Layer 8 of a small transformer language model trained on English Wikipedia (13 layers, counted from 0, width 128). Numbers have three digits each and are written without spaces.
A neuron's activation on a vector x is SiLU(gate . x) times (in . x), where the dot is the dot product.

Input weights of the MLP neurons that the questions are about. A number n stands for (n - 500) times 0.0009.
n11 gate: 484428825367494596487568600471447295666428414471506542459757400548405424581542396401601438510607542399510688481400474477592397588422539559592743491513487306457795329543551539595356506480493513572379474566520623510451484360471419443661526477398351350449500474594539445718565399519270597374558615481471694445565510513474656387664539367634607510684360621342372455477553257737555333543526
n72 gate: 703592379393542606434392571507457439728490264614510428321605368461287332506583560388665435580640539620546599363681283490391343545746359425230697389484478457651536414497548484448795475470603558464389467457527528381497346324480490370648493523575475583500421441581369565458543516450405400516633599509425458429474447261449383487602590539369423432552360455673480703448424506493588415652526
n97 gate: 522587452369567473519560481477508433266424220417537243485340638500553519305388670393376470352568620470496359518620404387294545688440413394416435471481644523397519645220340496387359235553442673613368569591438566458669715458666534350588420504424555365452381413683283786649564244160451586380485711379462433372519684409630267447386571500458376500444387581249576571470473643553289386611428
n177 gate: 609481442534646574377264612588683642644373521453606509403360156506557551491398336580303371458710544374412605711665568334557583362344437472541544375357485535605766449574599607582577503411474487349563732548481467475534439465648516628633516417494552638515554532453522691494497641569468494584412525442453394547440471470454487444402391450591410303478327478604345630447356522513478566567532
n190 gate: 412394493453493424524612382445462376575596628422648398579369396571442452459322399535500507553486490442333407624611540619517567297575476404438569423579624771411473246143446401684413412424590514510442548455483333559290526497391520625507638604791583455533500493422610497450309575595387399466652543408602325544637586526466527246442385314538409473588415457578267530222486436452558222738367
n284 gate: 486368436572527584341369354493500409414448503445425644474222602507455430606381560416565538539651534524541570474613429586420541497360372590664691513413338434535541281528493731634534503709448596486324469399184580469579580426328562423347455381618433539662437438568472572771524497332410612698456568637503371637604479297368524480611619521569736435520417628585691812668409490716616666368497
n336 gate: 557564523477573565635443453611562493624466554702547618390330643560669554704517283329641430479319517718487633635457467456524401470443530429480486487456345581415497480575789426473490383486353389557433548642449374640751539493800463521581432428703784473349483642340473540553568698381530543283426474337450500497534575555530403627595407644564531490774433612698463440426692497570567490333635
n352 gate: 472603462363559561284394716415550656356432520511430472744610483486610596574521435507689426660307532458398326743503469486425614665665603698743326294649555585585412568625517415616483415635257433369726240678424442436279493550468514543632689457670702378459650415322365496413387567500362441577444528442662399560709521534462272399461671363479554532497475707490475542507496339486454408489507
n384 gate: 444661591540599500607744536473456434543490528533500740580490596678634547573487678442550377624434726407540382529430356470416477314394564527635550626665582652426576321537490453530622433328815473326580409571500545348380558568440510524493540439661448476376662580622402679579614583442507381444430588358683365270560703484424374606554265473403613460397447412570658457513466397147437537585577
n393 gate: 305560683399493554172441441507560497641603549474708487630517526568721517677484443657569493652474353480493706472493390641626513536441401622557520410636542663610549430560477566615422459686413821342352301623584338387487487413576385517274547329662420547529563391487566435545431402569632624588385423315484588546239367408477382418298402575549635487549444487488470351546493507539487421507652
n515 gate: 621540668407465617489557674241624472461562423342291650448308747702309627300384500507664539437311247564371580579521504357580437461471665680500764503590514659449432511500603604607433448663504643468579489388602514609482614434565500657460536368504358445759725529550348557444579471445532327500407591472636631411500634486249379383468592557414500578493586644476973585628547568557418579591500
n545 gate: 524438750541503507654677338568451557371717612442534687474469624503497790307497524403890585542622405541329545585449400405435530480364401363486421558417477472469456407465587527606648493586448429555538063270465589607385457448718500462503472462575639430443624582463514636393308517523541520290500356411476635680640427559299602507593456402579727636591527500354397564473486520524517421624579
n551 gate: 636596522438506734711612575559453442513633719572718556389490364601770580366400288547503477608487451444467434494341600733467571467444572480377526268722452371600467331467458793523542462603563523401500454282440570437415430493750389527685424483741665443410547543448483565526441444497434672572516632510444458477365423598303605493517305490523607605533447612525444471454654402670631513553579
n603 gate: 449645471467475609730603664426729641460578566515431544394500289642522459668674708556405188598474522706592322553496550566753435683376526356318507646455348247667507400436507566640457553600694654404636619474564443317434248560566452590749426646800614617378530337584522518500433540437404540566474623422478496603397593607431485496407409339603255551485493518350474587822305533346386619422615
n617 gate: 683454308507597546485477578436250522620664528436690451453272392604640416560467527508504662508620507583530530706582459613279285639534356511611527354325345515393436644519589466658511464397515489481643515466696616538481275496398598381652519381546361427611435742683648646619542391504773653597429644467380411496496401664251320593572093504621639387403783353643720444335673511526564470649700
n11 in: 589764461417411434506497497633387482451378456633561466634659604518227603506564484663482540471469359509519625648393585562453546580518525726616488617391461347200645544632323565472336387506509395565608478519721440466408452453553518519578431484394656522388541413359671340491506574382382485491598418575503601559537522506482395472668258565550377608626500554468260412393528565485318581541438
n72 in: 344378571548512454595588437527367622585531463670500530690482518413558534494384721414313430335352476421445515451515583233378491425443479713479494589463542476368581677324488603427387430359509515624427626586543404485609532627300657491390558519448415475509472564464497289509497482363479392624527560353657371431345638562596403614473398615485509394554503693362381383419466569518240546525591
n97 in: 302567334540572395480493477493751621477342434660556350503342516378457439510208654412397709384457450244577591398536484480393484275487503663534483645312516446584510483571395490626412660550355414537440443527558503446536644771337444612517678425570487405513564493549446424487480483634410362685533291300417642513457453445477510735554546421633558493579274327557396608593303666407619497389550
n177 in: 457335503450523449631433335490302579637632535430570443407547559381540588530530387534606457486563600480570419414653510423412717433470329460446244598459539308378547608459635433543563284662476510443493436449548429425737648585513537589051426684510361664641612456566460354536530420506638639669334684477316417533419439442470203317493646487510356347493396493633621503424360497480387480510413
n190 in: 551479473429507524559538500521654446558652474524442428457607635459617594640665556410660678504278497339569386667694628716407426490384596517611497506580587593448367538570334445459524434594448702507534597500427493368551573549610637486355483497345247454768413576527631650358713517346479331285582177629479412561617455530736640422576612486418595575333596483510455344347490394534421376396820
n284 in: 487513265539641322575659535516497462526710302399539665475543641500402474474452537786784578256484474477740513338426421464382423384545497542388516531533599510559597477431398614390596553700388371429536336363430591257591494431594633659412438483337497609490470340571572539513324451506526375403523643465448452513464684437503371310343461568572354474664494513540457615452629584442229507398503
n336 in: 457432237380396553503531610503468564525600541330776315688481427552494600595305570582660565328599491692509616325500467494534445423611494543456559579553470391519469350362546401494473417337434648497320591332465470362451583500528512497463469427621578209558622450442394442537478704453347537454331342560392589737571415560540445445456629565472645423555472542318425408429538537673482609616540
n352 in: 547370506419587548377560388484352553428573509469534651358659574646655436578636780439513516629462484513620430593569571695446429356563651617382487518503352522370347471813457283437596624525471566689654516307353548500497439359409519593525563353509342522531443475506370544553519437657639506347469620500553494544557567615345613537633403372261449575625594552390595274425478566600394465580424
n384 in: 497654720571352449418503586334506611435456653597321409488506389500325712718586529544484354567488484441491535509469313332588552615419516566516620356434592506434584453694706372656389542506490640506484402494608536411120419462559372465440374503390433446466481541500415450632585519413692531565624528424525355447334453415491441590358506456475417366503537259444601731475322553528438459427475
n393 in: 484487285419487437378457542263470500523371716372481657427470549555523537679671604510569314382451441503329758221585577385421487350673539661450315407497423560381529371347591451493668472367480520464559430583711295430412503674470582634655523373365392520214404503325371480422510385591447575533503539459546429503579321443539389380530533425493460464497585657316550426344350467405353556503553
n515 in: 423481524537540396475450417534624408661525398261561578536484546466469315466283500478580392557481389584506406589562603661694573481404637400535519485290436566535367585383620416447705333544585429351460381544459530676503449715491506582494418361391485627582406553420403574436724627512253340364451445389463402466466607455573522426775568342466522352364528430600550454407465695485689381613556
n545 in: 465468590532399471513478368570250494437465455478465494488644572453573523402588676423649567454589547433401295311585435332510441408563385634632468548471603686574468644464647510373694439484471373487525333410490592523620589370583586344465503620410432802696526586544603709444593684415714409326528469337497443544353680432494408620487516642685562642582449599349378469408487509326354446371557
n551 in: 529640596620471522584683453408645482464673771409435401658382410316463349631367646574718602399598406569573493734572325329577285624228515346607360441386479644482536622344684412602586472459407475500376570478355440459384370470442453686334474448349390407646585445424448431223401482497566709573569446627263590842778408412464467504551554373259642485406500593424577702464455540511660460604548
n603 in: 364549657412565344559320393589583400500328432366552389657447535684772480555397426543679366473474458660598490597254545474381587438575539451517747451292670675649474609477319477569391509629503389582448530559277598639523434677389415470507444327372415463417503549536592425477385216390418400581328596522386516536559470569490627448539597399601356357429516318460714439490477422288552507467536
n617 in: 360503421436372510542481459555605605400484358365433426627347449436707595654344378582465484211368503639516396537442449455513709619551785345376572509448434285484516552444468506565583531764379358474548330585622397431455410500603439395422360487529644513478418403468344413366571674574542557468394535394619257613617477372392654404581455673529497455670523440387646443449523632342593701529594

Each question shows a token from some text and the vector x that enters the MLP there. A number n stands for (n - 500) times 0.0074.

" Cl": 524445485428643465521526431531394502315402494432532458249575569572550468363401567423545479421507499544440479424601382610452556522547598483594545484506519510616412449465448518639512523639440652544386425524529497529430507484621593555326417556632564455459425534351444679542490611429507512504551547423404503514569638329489373445457637539582327483464541442455449408445431515361410495360557
Which neuron fires most, and how strongly? n545, at about 0.75

" sh": 394468298404620432545538359552535399403407466452495585355459627496561433654460509393414613521597506476476469361578416568488564535607389516379548537440493362537604439518535461415470394492495445624575414407551439540504486435504573499459383575441629448355473547546460674516424450527492518683564610441559469435598528490544525424678496528450480531595462516675494492607555505493320544439496
Which neuron fires most, and how strongly? n284, at about 1.2

"eb": 405344502524470400446518485573515597660507494402390486537717627454501624400435470349426478375688402535619585408497396292646538511678529581556637437505589449448419627476560461599617465344465563479405503495529420446504459547542410457467524468386547413341554539438562482708450522461450573517477474427466527392486719521642564391485573521495602445592403492560569532669366394575439617455530
The two highest activations, in order: n190, n551

"row": 460454508405539478457483364531518471546384570415623419445522455469362260544523608430491497503545609496506557497640641529490426517613445534371552492519513492438576485610471471628355462581628561391681555584503425604535553372431523543424481542438429265333435406455537517542679536593425492549597588588512549490742570400492621450407499444531321621652492455568513578554463574566424541411594
Which neuron lights up most? n11

"^{": 577568573461573461574390563490462516550369413598643496435510621478561541569602574434606494378408594471452516502513424415344279622538443492432531623360455474511403449495467530451339414533505486525504419518546488384577547684398500414574640386524565556594460474567488505607495347539400401720381500440595495496530547490453464511479470599381465537571527522598280487459392532540435463535454
The three highest activations, in order: n97, n72, n551

"′": 564612507348471452515486551582501486568547431612367449492483612651649534587601508464465521570444583598436509477523430344356471611560388539466566608471554555501416553499532532555377605485499622551628405472457588482601394593366424496613504527568520574435540573467317507621487274487417358536464564556618472431387497592542435495452525650455399550664626484511500540571570386454345535420604
Which neuron lights up most? n603

"ir": 540378359441530438546449436483422518647540541515627354488449633419437752583425351472374463457628459445565585428725534360466512501440346444446502531410328592540499570524447352412507500356524624557535485526421477557457457771366499497469409546472520570429479436371380342474512431480616430434528496514455544492473531360535504484485288611442412532524504649480397505539217651522446510617600
The three highest activations, in order: n177, n72, n97

"9": 508486593448501411484365475550515472546422399545586513516602509520563601588522551405441519410584568448456654419672416320450514412589437658471455643586506527523595468412449508446414640474382584521586389544535544445518375657457454485445578504585514647572459486466407482567584499483505508656442504384560546514397660512521444538506660657634548503559530534646586446518485461400401589508451
Which neuron fires most, and how strongly? n393, at about 0.83

" a": 527449494458500567463457480562497414669466188379460475502636536484458554565464454525537499456489588416394365303391564526581616474539501505531463352459583546459517606433544493563417418558487590501511522456498493446444436500516478555560509495582408485474455504473485506565504332375529513417587507536519476504420524510423579596398606547611456489623507369484526488660508451433447505509594
Which neuron fires most, and how strongly? n603, at about 0.11

"}": 393553461493390427549435553473709432543416486518477517418552618503538497618527464499504548547523631518453350568457436446443510458581531551221449659460424396549486431412519530499578476459433569383360407435468470413548506528418536351456552412449601462611408407500412542480551444415492663342517491447638460500584506378648444553450468544638499457519506509375481404516572486566419472588503
Which neuron lights up most? n336

" Le": 529515468559657401495531702542522381518420505414501360518513556478500470525470642525660455483367467514369484409623525515465502514555363591436557534456547506513263611499501576476422513457563539535566448565440541584482482447637519562587532617416477477660394547498460550457536318294487487667584434550596427369506611324484443488622622507463445475629529487607525377514467472542579589503576
The two highest activations, in order: n515, n72

" P": 488531423567429464447456554479526431638356525499486519383533491486580417485522506474441351539449510383474482475536378442349578518530459638498513352560481414467415467512560467411525503486494627618431530486524411472620574582561521493450445413422574554610557641495429540456626450192458490556467471490556478475516471302488483470425452618544554553458540398522384484395623531466423490484563
Which neuron lights up most? n72

".": 378555477540541442537554443579584347589416209441513434604468505498388602432468435444525448603516633493427383430461480335370659556518481556473539612456472395525493482547495469539412600351500592532474511447590534456415596495481535508498512540476509418438512395477483564533503538450423536366555654648591448423463526576501422509357612509608499552543470436419502414489518418412499474525570
Which neuron lights up most? n551

"ad": 356373364416489477633468442500472406349397625607509381484512487568425583511464390525632403464361461583542640436629541358635479563502540452366510505444552622509427580459476428378522405407610634480603451458560435394476629332414510529520481567430486590593644467360415594424381518407436470517413514482509473445369559596632413437668472609403481412535683438457508539433490468609480471584410
Which neuron lights up most? n515

"ice": 548469433505419314356559574280419573404465365464529531427431499522386510449495369510455619551536615442543322381670562584463550501516524588605495488439336607629430603478385427425307532470429460468584508617410605406477496460529571532520446612483476562524602528532439450523366402637518436289515438550558517413498453444466443535604637441400338504544437522386457492446483435550548387477474
The three highest activations, in order: n352, n97, n551

" |": 500542529544536411456370417448532427509437344419451396601600503576525505492575441371484445500481543476530591374554505458547508606477541504453481634497535432468652577511584564478503528391586559453571516451512501500588438449516570503610509516585560651514446499470493513548450353458542504529455597370559471490409637501403502452515524623579500585587509660287541407453601364582396609471515
Which neuron fires most, and how strongly? n11, at about 0.57

" −": 689544453504441371479391422475355420679406398482601443405532502479575553667456498470581503405567542482453548580478482406521454483534390513466563684393376428454490543471469481427484618456531491540650472589458492519643510675402486442543453375398500681552569527520354755478486450442468477519498573531476481592541516419529486454469557594459534553587469507625611491563519681536594504568661
The two highest activations, in order: n617, n177

"m": 418497630474492444550344568535439669534347515531553559425523454509609519605538390576372469410539553484467520545510438267282541565536418516567542577623491539531460467577516536509682341502577589551644545600482495422624464418362554420493453408482466638535353771470588641286603480534619507446470529496518408523409509409619534488409351590556484449563572441582435516464671572529488394482577
Which neuron lights up most? n617

"ames": 352629481531453500481420441531631380450424286500396564535580477551561488609468622506475461471532645528486657515509539432487374546477419574477418557573419417505473489587627551505411447506431600523479495467637552454470564479552621519452581408389392418328333470495500502482619421710502428477512582474439614401582614474563482482410516469497357636517387355547630534484478544429505445458566
Which neuron lights up most? n97

"y": 532407586583532539441447503476469654414492562373450430496555542532464621521626480496433402395607567506513644322710441494527609411441631482447552549511286475530671572417392455496446463547451638392392464497529520504433492499489508399538569469502574655412384273478465573710377537438723523466425486631505550543602463450441514450492660555501480350568428426366461481439545492417516561427453
The two highest activations, in order: n393, n177

"5": 556497574428497341511412498531558469517383451568555503533545503421558602608558515406432536370543533370490614466599560400490601445461394645416572724497466514490509588440488514491454608521410448575665396594554578494589441573449435443533539465497508669551522526496441451458545508585585547668463476407525489479389507367508490518459545718504460462598468507608469455502458522334384509476362
The three highest activations, in order: n177, n551, n190

" F": 520381492422556541567513524576355360427525415363446441507511445724517611509406511459540519439448592470519534355580288456421589504504421569490548437512579474589506612468433537457450569479480615411613377474602550581457636507624535559525573566525581622509452426418425589658602471368456567579442485428612528474490545285566456478407527628509429444531586555597411504491548465586413536445445
Which neuron lights up most? n284

"ver": 505408467619494471568539421435543529558542382412440577435462332395555419538453447569546598311451630455419573561733468394492464486566525501589568557420600326624552496506494545582356416594537447502560554540672459578451436602550432386307366410566517560511428412505649586524452527366296588482444555453432529406517522508460360460424511535522237548575526440460365514494515511578464497370550
Which neuron fires most, and how strongly? n177, at about 1.3

"hes": 495506599516380534440509442524634443630485324437476564447546632625502549477543555420425556392430598544550658497534481458511451550558311638363484567389469414533676572417544400479519630494507515625410570731463515471672402427468461576478557557473401509521436458530441560381502619475382467433469544515407505371597355437457407467447601538498361488557455511395555398453477470393567540440462
The three highest activations, in order: n72, n97, n384

" c": 536442290478578492542505373727508547508452381542440478451345501508450470497567647628424559438596514522445479511554324611571540416542493399416442441535591443483534586494582569511524577459355527497600471463521576522525633544467511334470594430566625493395512469575474598471525438465577496532472650515546572366556599252562542522482463551559489630577383553473390483627458407427461532405569
Which neuron lights up most? n97

"2": 450612509582569432466381436570431575606457454479525484532378605384413600597510470460494549452429512433431500471522483524475372271517443571341613651498467560623472404575546474585274595527365445500486458645523546446485453588414427492468574454533576480461587648524432512539560479596547442544397453383487532561478532402620433632379628574493501513559439396593438497379374653505531505489515
The two highest activations, in order: n336, n551

"ose": 560401398564448475450603541424651459622509420435472471525537431391483431427462573411552362477538548457306568476794493360481349396432372487552349565362520522642506737489484517508464468435394486485576424397595528468488490533445284494450539575412490511468421442535522747429594452416546419513536543560476423380497675432487463609608431545344393406433440454424562413382576482518400456470477
The three highest activations, in order: n72, n97, n177

"el": 482385571434524448666620529493612375502447490333484523520624505543454494511494615520490554504490475648635503492527586520571623520593558427562454463529574532579339688469502448498332519644590588538731503594383421576376541651513578475613424612433554442328517540410539512507727570371472418540540450562465439462522636429557377494526649427478507406577663464507530270528348470556500677591464
The two highest activations, in order: n603, n515

"en": 541369504394428474453422415516386526441324423622490384592473512541427321490508474606649478556520328476527264555596597490464682504621633526418648497355597607588438571370427447489429421354543579617609552433681470456390479564516528594475529483398507582551545500520523483526455416408470402425482407478520575583547499458598421469256579577465488544522577493537473415492534289558440413587478
Which neuron lights up most? n190

"v": 433387530542437383649342333544368490537472573486484452394639499335479620499610472468523408456601449536484604497732430399406415459476388446627600562510616447482519543512407428604667531435505617522405684370578514544710483543417498592428516574545517535483371502478598579476557481515377502508458614421641542382421387477429439534419457659544618568595485415580535372546525547476278523532446
The three highest activations, in order: n72, n177, n551

"ri": 538463461519483431466514531488444644475393644524471467456411550410347392502527534593560569687468433481289391492599714451510497570478579339686490418453389520356428649567489503546447430520518668464588527498548389536551441566629547323492670633496437343484552441524434413438537498450559326468447427490563527456542444429486292542540576542329453537589649396490493504506400329447455561509574
Which neuron lights up most? n284

"6": 520465329567585349499351497546474488576314449477472519517467463509467530678499389413417412575411599353496614498682535434458587459526490619469528726466544428504536663484429501533366603461431562455690547541503593550453464532574503469459511493486528646536541622445429619442530549585465574530459422357529512467450552425495564523431611629552549507547506448557622530556491495505456548434483
The two highest activations, in order: n177, n551

"on": 494353636649538390432450430584535414479602397408369504463552497614582559425549415590459378537426577463613435473550574489492545404490571570612478410506541533551589398372565409420409507388348493495681404610417488515515562509324403541428619509401377565320508437458515685509474452540479470426423492477294405557583570454452525368429620509443404472530529460401480418467595434373362487382463
Which neuron lights up most? n352

":": 380502415538475498445476433559423513493449148506465469551498448587453478390437412438735551517441488498531583396592490499479563540507628486536528537545456441590578481505472475506425542430536493602456556478521570498634398518527622443670591627505539613583493477422519697487561470442565438603534579452430360484454497520504505444455421588522585544452454466413614505525558499462443594514609
Which neuron lights up most? n617

" that": 424661408675544413500590411689496443472504202546561488651503411410507535480495445416478485451554575594484387427475385597428582524494395528462518511479564497523406532476535438388492618482527438481556430564520554482579339624409402490431427452552453570605490592451419586450484590502412523417552556563454507375475585504439442414508693513500522491448545387467487536539546483572445474486563
Which neuron lights up most? n393

" is": 484529335482409624344465342592561364448444210453563393557557591581431497583586458462434481498353453480397503385533407421479441497503401590439487444596416468558557509479412513508536503499590603465532429531514489450578463564439491445533504469486484433388437426609386615466737551588510510553555578524566501479446429676452452444288600657513420472471501541557531511492564452600444498445470
Which neuron lights up most? n393

"\n": 553509540503480544485459552599549471513624333502483472365493464568486507463555592514413520429503543485552511511589545397452507562547556525482521685479629508436502630480369563456500566492504574520438428465527519496508687509550507385407525462534552557463590507573399625565545394355535515449457548503490344490447558594340393507403428563464486481455566545647538546575553558487503513388514
Which neuron fires most, and how strongly? n284, at about 0.3

" d": 512486377439530540638507401596499334507468521409537397512483506456514519482594629573513452433621511629475482489498517580545621580615379585461508362525615457473557603414404543464545446544515672603383442577408524420496440529443404542583554603550589534424482475423431537563600396368687409502565633307444542461552434473595395420414561571496419507520574433625487605482543496415448573406518
Which neuron lights up most? n603